Layer 12 of a small transformer language model trained on English Wikipedia (17 layers, counted from 0, width 128). Numbers have three digits each and are written without spaces.
A neuron's activation on a vector x is SiLU(gate . x) times (in . x), where the dot is the dot product.
The model reads these tokens: "c" "co" "unt" "ing" "," " F" "in" "ance" "," " E" "n" "t" "re" "p" "re" "ne" "ur" "ship" "," " Mar" "ke" "ting" "," " Hu" "man" " Re"

The vector x that enters this layer's MLP at each token. A number n stands for (n - 500) times 0.013.
0 "c": 404244555599385754448562484565401581488498371625444477587445471434417397346464647362156521611553444567612364502429364551510570518491421379605487454579531424343278539348648417627388506314536473465556539657426409598587489390421419396582559730663598375418404546513406718661329417549545705539326395627566574466561476457495482452298339605574481470571593508719237671521503384396595614212606
1 "co": 432396528525335295497633374568390415266363460401414520492762535473612618584665520439361459601473488475639334579408204394489759387380174534674542512299783286469487557373211402662318580399593414346487398599499528401491860671598449461600466728551482489388504489585379739378477561532619544455375646363522486571495555479397603478508402430628419324604613553531161686523523497449571617230622
2 "unt": 287432424703463557695457443601445581635479370258603421553491440525545432423726422623249500558439636364754306528481166459494595338252391580616548425544451459531279483436402562632502381445717411281471404573571655540533669397617633548332316768599565377348499649391369688559672226581569488440448718233586436646626526591453472519381517329518552282400492437528389720481509444532385532504388
3 "ing": 338327543678332700530542500528428532319444369454566400623482577388484581414484496422059370640640476465770471493678517413474546520486440454542515434537520429392390490406423412536364422291545358450633403594518459487549494542286578609560487707513510516464446623362353714507612362611458807454439595418576420516448652504386357417397377469568546570512585520637308743488452516496535568336522
4 ",": 406289512599411722467605515570389579500516384721404502562468442425371423369417603361169518560525371541614360478434381476567509600519460411577434472617490457313262560321627440591446529309599476504559546621355387613630476320413417439534520722695598496448388590495404709664325413553519726524317415630559512449593529470478442455327278677558483516616533476695223660494494408392585634264609
5 " F": 271366555528356646414587376317579485438383527570484367471471389421604522638579415672249695313483612385603462538328116653467610672385492545481397440542551411482521621307417433598499585739719542294654753525442461673302425295484250387417543447564613315485461649458513634421461418447536867564465504532420481406592532318409582398514274571436554549464455556554466738410486583483495474464458
6 "in": 572432422585286589534337537297389300477590570567417507477403458349473374608517747641312551484469682228349522301413289504555495474264375323413573239554313258516531747659539424514437349717673470453693333541605711397398573530483615691577578481631642444336518613617575661562580306379706632549459444377515411457412441579344366507555445483676531482539526430634334685458490384336555318435632
7 "ance": 430375482457423359720416560448488405425336356320436660446462505347694598663411614452241441385437386332523444538526366344469489739422473521603515566452585474676319654445300503397324415291714351531749341558436633382509465530336525657541376621657674590502374748600393570382632423535441585501420625517677516625463718420584531540410412510620573255411637521405239702544466524460571359292616
8 ",": 361371440640402437684604489517526509379581477395375471419644547373443659407499586436251456390405329434586439507518290435552435664457326409371544310553521468521296586411442591384596524309684487682575457532226468524754639408307576646422498513665638559522459657434324506468559470563383760683359634445370465557580660393390313475580457662648577317755620635618370585345382438562430324444506
9 " E": 345382369658387529548641491456383482270389511544516385545726459463554460650530613543253513495427475342642417536271254461629398641253512461463659571591574465548408731518346361512503599699546507309373594764424348493310683345525333672602597560631682490476505622447471402515460363412326740752342549523485546434295464276419562490450433447363554296546594510654377674378533751396499456456498
10 "n": 503321527544306560347506457491408472518524707363380517646648553523584306584559541511301640657296319313535650495365235288599562589500520460293558443462408615550381638474585545434362469604561491276642704425497471482519645366360495499514347281577564572304575389463773591593268519653650598580526727423382664527283496451416530347701491396486702488583550404647424519343467371484151604580525
11 "t": 413387504544219308501465483489615433323493792422353565634507322455695288551685578352258603403614366421437398551427235579483592743375632509463577507547472553559434529534571473593279459469400377452465626351499671701512575483520385652493560539566597488415258571657501613392678470403528652360492433692586604468405333493490371581656396567372560329455689623598196502244431219520452668568386
12 "re": 403458626517387399481511511516524329375563538451395628410381613457507557619630739425305743488377471332680478632329431429364466787277386611428553541564462576517438549332334431693349292391281396408624541344386647373444427281686464663636708443612633370300438481663520605527328554534520637497364725439525564566397459394350495733501323400569706534657683420676273534338295365486469531501592
13 "p": 424171474493392410410347375377648462678355513371457680550494659384620488382511625456387575605457404353495598426512264580287647545336302641208608509498678410286588498145348662625589410486622296568659479542698470513439683498453417634615740370579624434602516308588558685387582528685471373681590611478361667568447242591354480372621226579446551325472509543417315501454403733529561599427440
14 "re": 516500640544444527319464482470575589566581485565598688696594783391616443490807621497306393531417535420644295573428431373526432313300401593351644519488470549545540467232320607630394502206197572483582350486460641563475621360407426650682501495610684429492462572702241483567209574577569548455582590390458509608410542495374395499404300296466569204597576348353293643306492535642410546502550
15 "ne": 426470448647320254409488308374440443474552458390493688693594631376695533314478430429389512592515470330522418308683387208454528385416340592520696321639744578644465477397231710533650586545362361694703479626477273692466839326458434578488381457467595378619600408461378429602523311477385531766507732418522614563433511326342411424480342445546533443483481624447290463503575614782478559467534
16 "ur": 357386594623413362579515572554546446543554262432572631707504518369363597564729533514262667598498486402582464522390368440459470560381473696499469433588521374537468658435287511431380423433578476341705446558446401411631560362549661783645519518497462474351272560329133607542578365791453537556718443621450547666433337606311596523456476405472461267533733574388156454216621503512550452382532
17 "ship": 332378446516389457722569531510365552465415337434467540652532525230545697585514648454184510512520542514665510495575574555507369619379388641454578478618695406601367450375278440404352293246507243358575283450483540508514619417353596854551443621551603542530319678429314634535589438604404575541502569395555473588500691380453465521447394423607593313515688527510168590592461443497539440443540
18 ",": 325341466622356437654646474612515590328529450463314394388644634281409595448521590458229448469469347446590458514464352527547375693491352483371519315522590440512358560441451578406506435348618521646642449504174462604771643468334544712414566558594618567536427591350385470542567478582459747716367588452331470531595606413321304476573476589570603376770607599565394526408356438472509303515564
19 " Mar": 384037592621409641353583479570585586479562399642562557491485287434569489542702620660375607643326495560435270370360275436566501503345503577285425463641640273719440747311487320466495411579582529214522580538479451598390548429502652518354347539405608549379389669325547460581418624589511783448480541551330535531580444274346480393672287452358662354582427459592487553615496627449443471455571
20 "ke": 213289481490349454562395513481718152508635358543514459438559633290536590657688436339410393448444655691426223281567486287471547494519304718460628644639673572598403407473586525521532426454447402227488534589518417489466731382468444473573352623534392403319381641317640520557408505496621637516369722315437467577550772580553486499706588353567514544368661307465351580475612454320385455480532
21 "ting": 490337481614447494692484505446475372503411346559526579492452491310503694586541531481170516373521654465690472309542508492545409706380496563535685368709702417573435464471275512403477406201568178419629344503423513573415617404305476734544397622559511441541374604400369547475605405638422791518386692438581366643410696399449320415504401419539616436443562625346251576477584538522417543582551
22 ",": 397384510658356486694550468577538569368462422413283397409642555313391545409568573451292531454465389369594486506388347576552356698503353479311527318481557402435348594420403536367484478313580454700669439527168422604733653470382547649475585509575586577537500649416345484569551389623408776631308638523313470576595618496308316519619454621552599336802648629533398546348403484501466309552566
23 " Hu": 372334577621332552296403703559532491504450467738515355474345521529227440381539587742353694580426415258468429622502381515640234673450472696371539423692700523629428690613278399372404450583408560202582591698558406559520629462659445408526363544497486595392347783403291452262485342486625716503396598642328495567381437328419471582469398526512584530545469607553358522432392571329576560373589
24 "man": 399332409445109475452392551534381576645453391396434435408351384293546606514481630498278497421509418412304500456371433539515358586454528458600526520375500467643337661546495672482325370644450400347833673369542553660589613472503706603552368564412631527558319833410286341743507463460644452431277561714539462715558581535459432541591447439358631559399513555444264662456576288656501397504696
25 " Re": 270458557514388523537486379346378459283787557419465498390452433360457463579451535502433318554312544419508512778259593559371422630367446529291498452460643491577608784334310488676626378649649412338532384622651579499535575454536493449593527679507755370466294671341407447502344552510376590569513768672489456534419329438237360722529411545410542098489787489511466616361637613381419641448524

Each question shows the input weights of one neuron of the MLP. A number n stands for (n - 500) times 0.0013.

n235 gate: 509527569445449430606547560614521410418506482512472437544662410494386627604593540506436402786319516494530572397528426539576593543613463497503570341464366710326521564497593449547567575368585461470561398430460382491365339557464435555567579425494491715550437753503435558340406576636518452404568437693534587397448348674537583471434664554377509482555488705424304746402608632681558461772497
n235 in: 379592519393429372529591615402625273450450576537605403406554537506307487550593629472315390572582462491509370677522690550528478469482440437210536600428423330611565590644542584539623620580603454442629509569481566460437509298506555415314622584632522574272441531708397406604653537494475453488295400525268621515446417408247509546354581537513369531462478671400580471693516366411431624572518
On which two tokens does it fire most, strongest first? 16 "ur", 22 ","

n302 gate: 385401481422475409416506516471453621525465384567538634578418519550385585342713636403647494569367426308546565610442156503402581158457405487491530439359528723481377572574587357479472364469528407518542664434471450376459491453583543308635652562482466506476547425663479557595519566534466344366314419649538458545519540497386601384428591599358491540321472432638558424665329547462484267447347
n302 in: 401544342500337445580346456429570258537485356619436334637507599463329522638387515418648593556537731478601700565701388658399577437431668243511496568311485485723319408515629441336533606332460584421571598585459581580676558430467629378429550526678526667389785555402572463507165308669649392705651662346771798607436500534463474446585450391339555652552358474743375462352599445444422507445522
On which token does it fire most, and how strongly? 10 "n", at about 5.7

n268 gate: 467374422566468533483529832423313751656454567577627572558689673634519477530403725431391669457533419533616545635382577648503510638358503553533637453684519698640494534539584627341536390503536637568430536658574388549730568575445449520493490529461614671621487562695586434648513319510532528660574474784530490554473283507666510442687520451460582426454470464539706457571682503433653663510606
n268 in: 503507430273444567614568401382230633463490454431510580379524417193510473604566513453457513369473531470438447321630408597261517356487453416584403438356622658573280739549575593477396582256470695546471628500279563398361576596422610299386513590523543421727467477343487510457370430596615233467660669656385558529328474527557591578473569618544593428457419633643462622461493447595584315527536
It fires most on token 24 "man"

n84 gate: 440569554449759449366667409548433465420439519388652437441570487579298656449450388462522471561497559528444327481464525544446532583466729384653580484494491494569456470431650393420532531494443314500326359545439595491410353604584602462590506633484663337574554484578343551774392519329337497639478617355422438356494472282539269540421394437384535587296660348636405487441412532291744487424369
n84 in: 524462329521503324409466719279588406412617394624575507602504622472558461242396610391493210380507414472346497545622431482514441708503625418330520493746545403510486540538500406337440451569588298321291261398411714434511441483500312525652449392490455607551420640450483507438598367535611573402558524291550378469760386344723383363479533462251352448345397203377381354603451427482535465409338
It fires most on token 17 "ship"

n429 gate: 569432553672429388728600624577583493440317419477809378387257569634452503583565640410543477507624602572642467468639422427533753580665322447503526405560383542490672623455565356506430617337661644257490507643554553624453666529468571593640616536471533513612408513537381719575441589510536407526400622710423473430691428400650737648678352497510566536467463533609656507506434323607563638556510
n429 in: 479558562738387367378754548518580514437630466538599577381345465483396633662552391454441391342355604490480679306500236343215476692551677422581578482528517503545404543404643483534482521590577389421456614388436333559436514417421544461419439757352559620459427601325541710415399451431644457538442462663649489389253617648627623486497648438479748682297627427430511557466324386751345500625326
It fires most on token 5 " F"

n24 gate: 538715462595600532513546641400662591414324580584619462359407418491295456321475494398348452751490665525615450392390397592439453557581561478296491464360400525306382606596490447390465481265573604649445400459371541375725359506531364468618377459428466622469453390438638532587566547497547569629413349487413274595474659589634471349655668466385544544478420368345575468361547506603331431585500
n24 in: 442517626562227352366490486639387347635410540591643521433645527469520493403398635690418548438372458401527388440581635688625319445436608420545404525589598520636436516604567350500617449381497554547652402493615318531507720643520553379490623175706696530630510322479533655450551479282300639541560531391427521454483514680476607580288500233583713547576694350483616587581425572587282371527560
On which three tokens does it fire most, strongest first? 22 ",", 18 ",", 8 ","

n218 gate: 409560744626530582535659571590401358527531397513804554387579318588510555332423311237524438565607660395520332606531570544452598309457393342459450489306618537372540666510556503562490708571391449790529476401656599513555527352387546623661507354309476383431598615434536541483510650375201474453666446378604503586514758576562510603497610544376476370561679500602500715613507612517459449670443
n218 in: 361397434300393693471337264475451743690532480490585392511415608666358430447535553486416592560458600628377403408324363451525510595287560747394534453651697462639493664641532458223563683531535292469342631626518392375742345587435408451602293653345503335493424545625565553260339444291548566476514552601507454334401472359458454456427489576560493555458228531531547415397604444433595507521695
It fires most on token 25 " Re"

n265 gate: 402604422524540463746520608321459338551380546453358809345586264456415432401510617541408490661703469551473608410406684361479456340603579325500586616544470581635487347413524588441274758402558517497500513411642412534479456524693543329500593612433702590718382568657563442447429707405440458564683378608625299454438544318335493427541391564724466413456569618391584652377497361635548581391543
n265 in: 523490391433399473534519737527616477607533607331355414514460326339471520370683627290560574457571524358445395688381396348574322567565668299570420534563330589497565440595285477532460615605556385308455434553449371415294418414549416303286465345297484232510615523605426593588533666457487475606409421355378595458483579661668537587507507647665490647547577602454370561519414427493651319367370
On which three tokens does it fire most, strongest first? 11 "t", 7 "ance", 24 "man"

n375 gate: 447497507477308603319552589601503526660527506383604692486587372572478563403546493643493463330534704451604372565565614480376678586480376322710603575576569552717637389243548530497363559690411714526532349533568507503530487444601439463473548447343336431545549563666742410520295586645418591342490434559510500349470444547292590426398503556507693568646490747556401456432559780426734414550565
n375 in: 497493702725547265447426681573424637483451392405574462589490555531467503535425563611548688521528472456254299561542622669413469434361430211365363401382354507353449503595440558623611405671700493486497517742433438336426483534720470656562658579548422619557476363599550538517645459637398519555702400610437585507413588622563591352758418534741576453400577507517645609446425617801312558469716
On which token does it fire most, and how strongly? 13 "p", at about 2.3

n481 gate: 519693543559638824535470420670472549491516515585525497535619534500593400666472600494650679369428637648509472515395512488516571637512509453550530359553515478580381583479414383470647534506599367570467512319693295472301552491659455400347636497528500662606503491567542703387525456649411655466473652420573490371443491274582550388286448608443503445444563553739593459482531466784352429512357
n481 in: 392540562419445497439476429617525485525491257533667565712362445429440494243506321284435425453349382497375586373424573677440457325732506487431455830413733571368421322469506355563412558641546380491374491550396609586431497451607443606544488395466580543437411534522509506482606519386362643549482451574415459515550347393638648349354471411402578460559481494720459500549389448298475451429561
On which three tokens does it fire most, strongest first? 9 " E", 5 " F", 19 " Mar"

n292 gate: 462397249459488434595537556195551428392541463683490699598506350563683506561466592510443570335455613597432397611591450446487472395599449628436515617418300456265453277478458346585608453350393591404634366414539554447558590519593463751595506355497360394721450355248540364509598421406547607579438635484455513454522534583522513500371530466663547615513561553519555272565629371343446459557454
n292 in: 424362527336621427393419586398326696433588559556469460379439321325429480345540419507316591349635616500533533425514457460416463694661470419584733380433566573285447669618497218361483467550573589435375520510643567328415381397487552591413370497342447737594477689599429426320520373430569500354451480331599411532497651591699422428543497381571436421550453410397582160317596556426500321493565
On which token does it fire most, and how strongly? 21 "ting", at about 5.8

n443 gate: 463567565475442369455682364478419398384535418427329432535588611552311516519442632541481522831393682395506472576551485509553354556326582475487355622413442506596583539509468457362481611429525364454617509584633291512617537528323439491556427528598718650443478590596418434558167435407466336438509370494681497419494365440509465594308752611617453454400579590407516544390330463620475602640485
n443 in: 710519370333696467460408558652549432408474519522666474210451494435399399526609520303422467539503600348640355551393510334365653543519470464461345611578391429452510559484399652598336677558604448625635529268430591552305374348612490375461497474503590458551364679520437159404285422484461586539669562519331437402444461510477385589493581432579467522585602555396627606545642659407358539422724
It fires most on token 25 " Re"

n343 gate: 679483571626460480560530726341483429620647556350483388532517719321497377630416582517555644551528479513762560530622527639363669756207517356531691472704406335298423429590510473461479550561483487437529426711420367399717621524523394633565503473540429550388453459577622637533571544612704609486689463581618608533410446562716435510409602611503762500595459598626636503553621696390346662548543
n343 in: 464493648639451546476359405480470579673547477481483510462527539660637434373412370364444473523490409647442575368446617424547326417468413603500343310788520526490308535370510451503483591627460621452729529384567497444550523624503468287370705556659461588535349457743365371409523540428438593779658313582456540366570461477677570323398445552533632409503653454335218497422778434661483418487549
It fires most on token 0 "c"

n121 gate: 494558267648527694563356473587598583516419563663684494478519421616432805643418606611411531481460617430512546551513355601531564296594353447472399411555442631616482424600519249328444451424433396563645415565437475485594576534440581593478569620548430509652534497399515466539531700573400483625656439460472632488447621488512531554785468476603457766435578445534487522542686268453438558349482
n121 in: 490348590507589497583379557575487560361537661599483513618439497480643497290629581537429656443517521550589503602431434420405644517549405629561679517503477463271685327530483457464483616480316337493241268379329574610565517537520690443385399694371264454598650410369595567711383460567454472350484487279438503399633536659551510461500329513534372583241347430248503630411563640466422323295434
It fires most on token 3 "ing"

n444 gate: 613477533726439389581398539420529604780516580577307461449576468568459595451497470474372720605411537672605742503540506565540565690574659546470633715588423426451622241664661568311231490494259574522632548631433591526586603646458497323523478513635516452427691386497405634705588539523529614597459386610463503598421597516573662525484398416464673542566480506405567573628639692407549594513606
n444 in: 579533225573690457538494510605480543379661575523574766300423596464387437524507621400343570513672746490643546529572350467463470570425473426265422510563530500606457602484795540606544313612507457445487589510514410622642520477396464711497409636493359402393619460534455540585580633331264679576464467414351480529406595470298372565560583260702517457624389444440503527412606457402399437849438
On which three tokens does it fire most, strongest first? 10 "n", 21 "ting", 22 ","

n101 gate: 427347500371413457535447340531405679389577500566519402566645597627409350211482626497506466518559534509384624479328533527451482445509401472531470478509410545530440666506601406532580449428463606542626594570525408476342518573515640543463441360452578602714588561584619546623396442728539405543473372597254603473506349500367441586451370777438417254678528679375456419530458637701623515402485
n101 in: 589490467470480400497234490483410603678298367444646593590440550626494560500520497795390597614625715569451431676644713457574487533480581611329571757440697259612421535448658507590403355497620500409542355537432513579510260487415484547604393616513625503348566736497487266627400443460648506593435381503446592652551428524561574412663739559632620366533513457373363636386477662574490513477572
On which token does it fire most, and how strongly? 19 " Mar", at about 12

n23 gate: 468593519634676620507292703566503616628340256589520412524376597316390607454667451471764516500510487419652519433407548442556455624484632654474525497607458548715439475583483468494745439558380487427528558396444438751338372568564440458667462519535638586434432377733459520411594588665503436448652500539632789522536619582375520652591513295464539526435477500636433688452600339576575345497653
n23 in: 239398251477408393325451384601490358413668493471510430717611609774449761618395392537550550480419374745520484701456359603715616470628480564493439617637362671639572440536510401590577418477550424565465497189357500582520464302562620433430607457602421284419490404657416724497500550344539503523520546596381422523554599624507497510663469484527407507644709583473534541383576457574544493377657
On which two tokens does it fire most, strongest first? 12 "re", 16 "ur"

n452 gate: 305593624507481510581538578556611555457414564564709591605451558461371595437326530549507474543679768458302429277584311252658640513654454437753687298493403542542413481706638594639484435348582584522469455418490471613493603448468455398530700432564474381538542269463583520814448634484497589490458396500587527560556439550573454564441459639530749484467464523408574580650412455593490442229436
n452 in: 755469576413370316350547586669417569458668466534429535439367497562607337472418546476576783490605546510547534490443442531454421566537387237497564396503452548510384649432796503396681507363538466517517661622387358620637541355340598427713419555459366445426459427440551420309507358462493503221449431545645578305504544353633227405490349281440479435587563265427500447289648269373472400243514
On which two tokens does it fire most, strongest first? 0 "c", 4 ","

n500 gate: 424481576494544503490540573523392661388368593590474316559702348601577439526481542426653564462419513623540569466526466516510392337531406580542506582503453569349703391481667601420231497563370446553430487363315513402413374446260215471522556399415503469494522478415481283391548462639268461282478589459510445485593431314506429481554675374735535513707310386649690474394595491626461538344391
n500 in: 424579646556596472352415458670521375525528661517336476268528587562564647581486507482658292272372518562421580282651720566436535370486482475609510677311545334337269453507597639338458345486790327538517396391372479548422306431397401567398527598335510311367444315561497570311451430503490563462719517629382582476468576433617479592549326676560433156500560361605730617431493524645451569416431
It fires most on token 9 " E"

n68 gate: 452475503590554490487631481682337312458700588513578548560700452497556452513579506523407616590555526548425598578474421526500551651755536257416438464734560487281462485453642497630593604525404500575599551352595407538507554319396615384461544682569459446547640420477615545425433474341453609545387474296458477252503367471532633541516477253698340645539523328500721513497417516666727583683619
n68 in: 442514507395578286343613338552576511306617443667404547601628388680346595511486529423431482580518418486550575677589561612928576198432390595496539448500564597446168510279560770563380418600623414447570604482408522601504586396436387584515567475439672354585324749693341460496518464381504462554486327688707711595456486295438335571612696529559580393616625424464496500663716637684533608438507
On which three tokens does it fire most, strongest first? 4 ",", 0 "c", 15 "ne"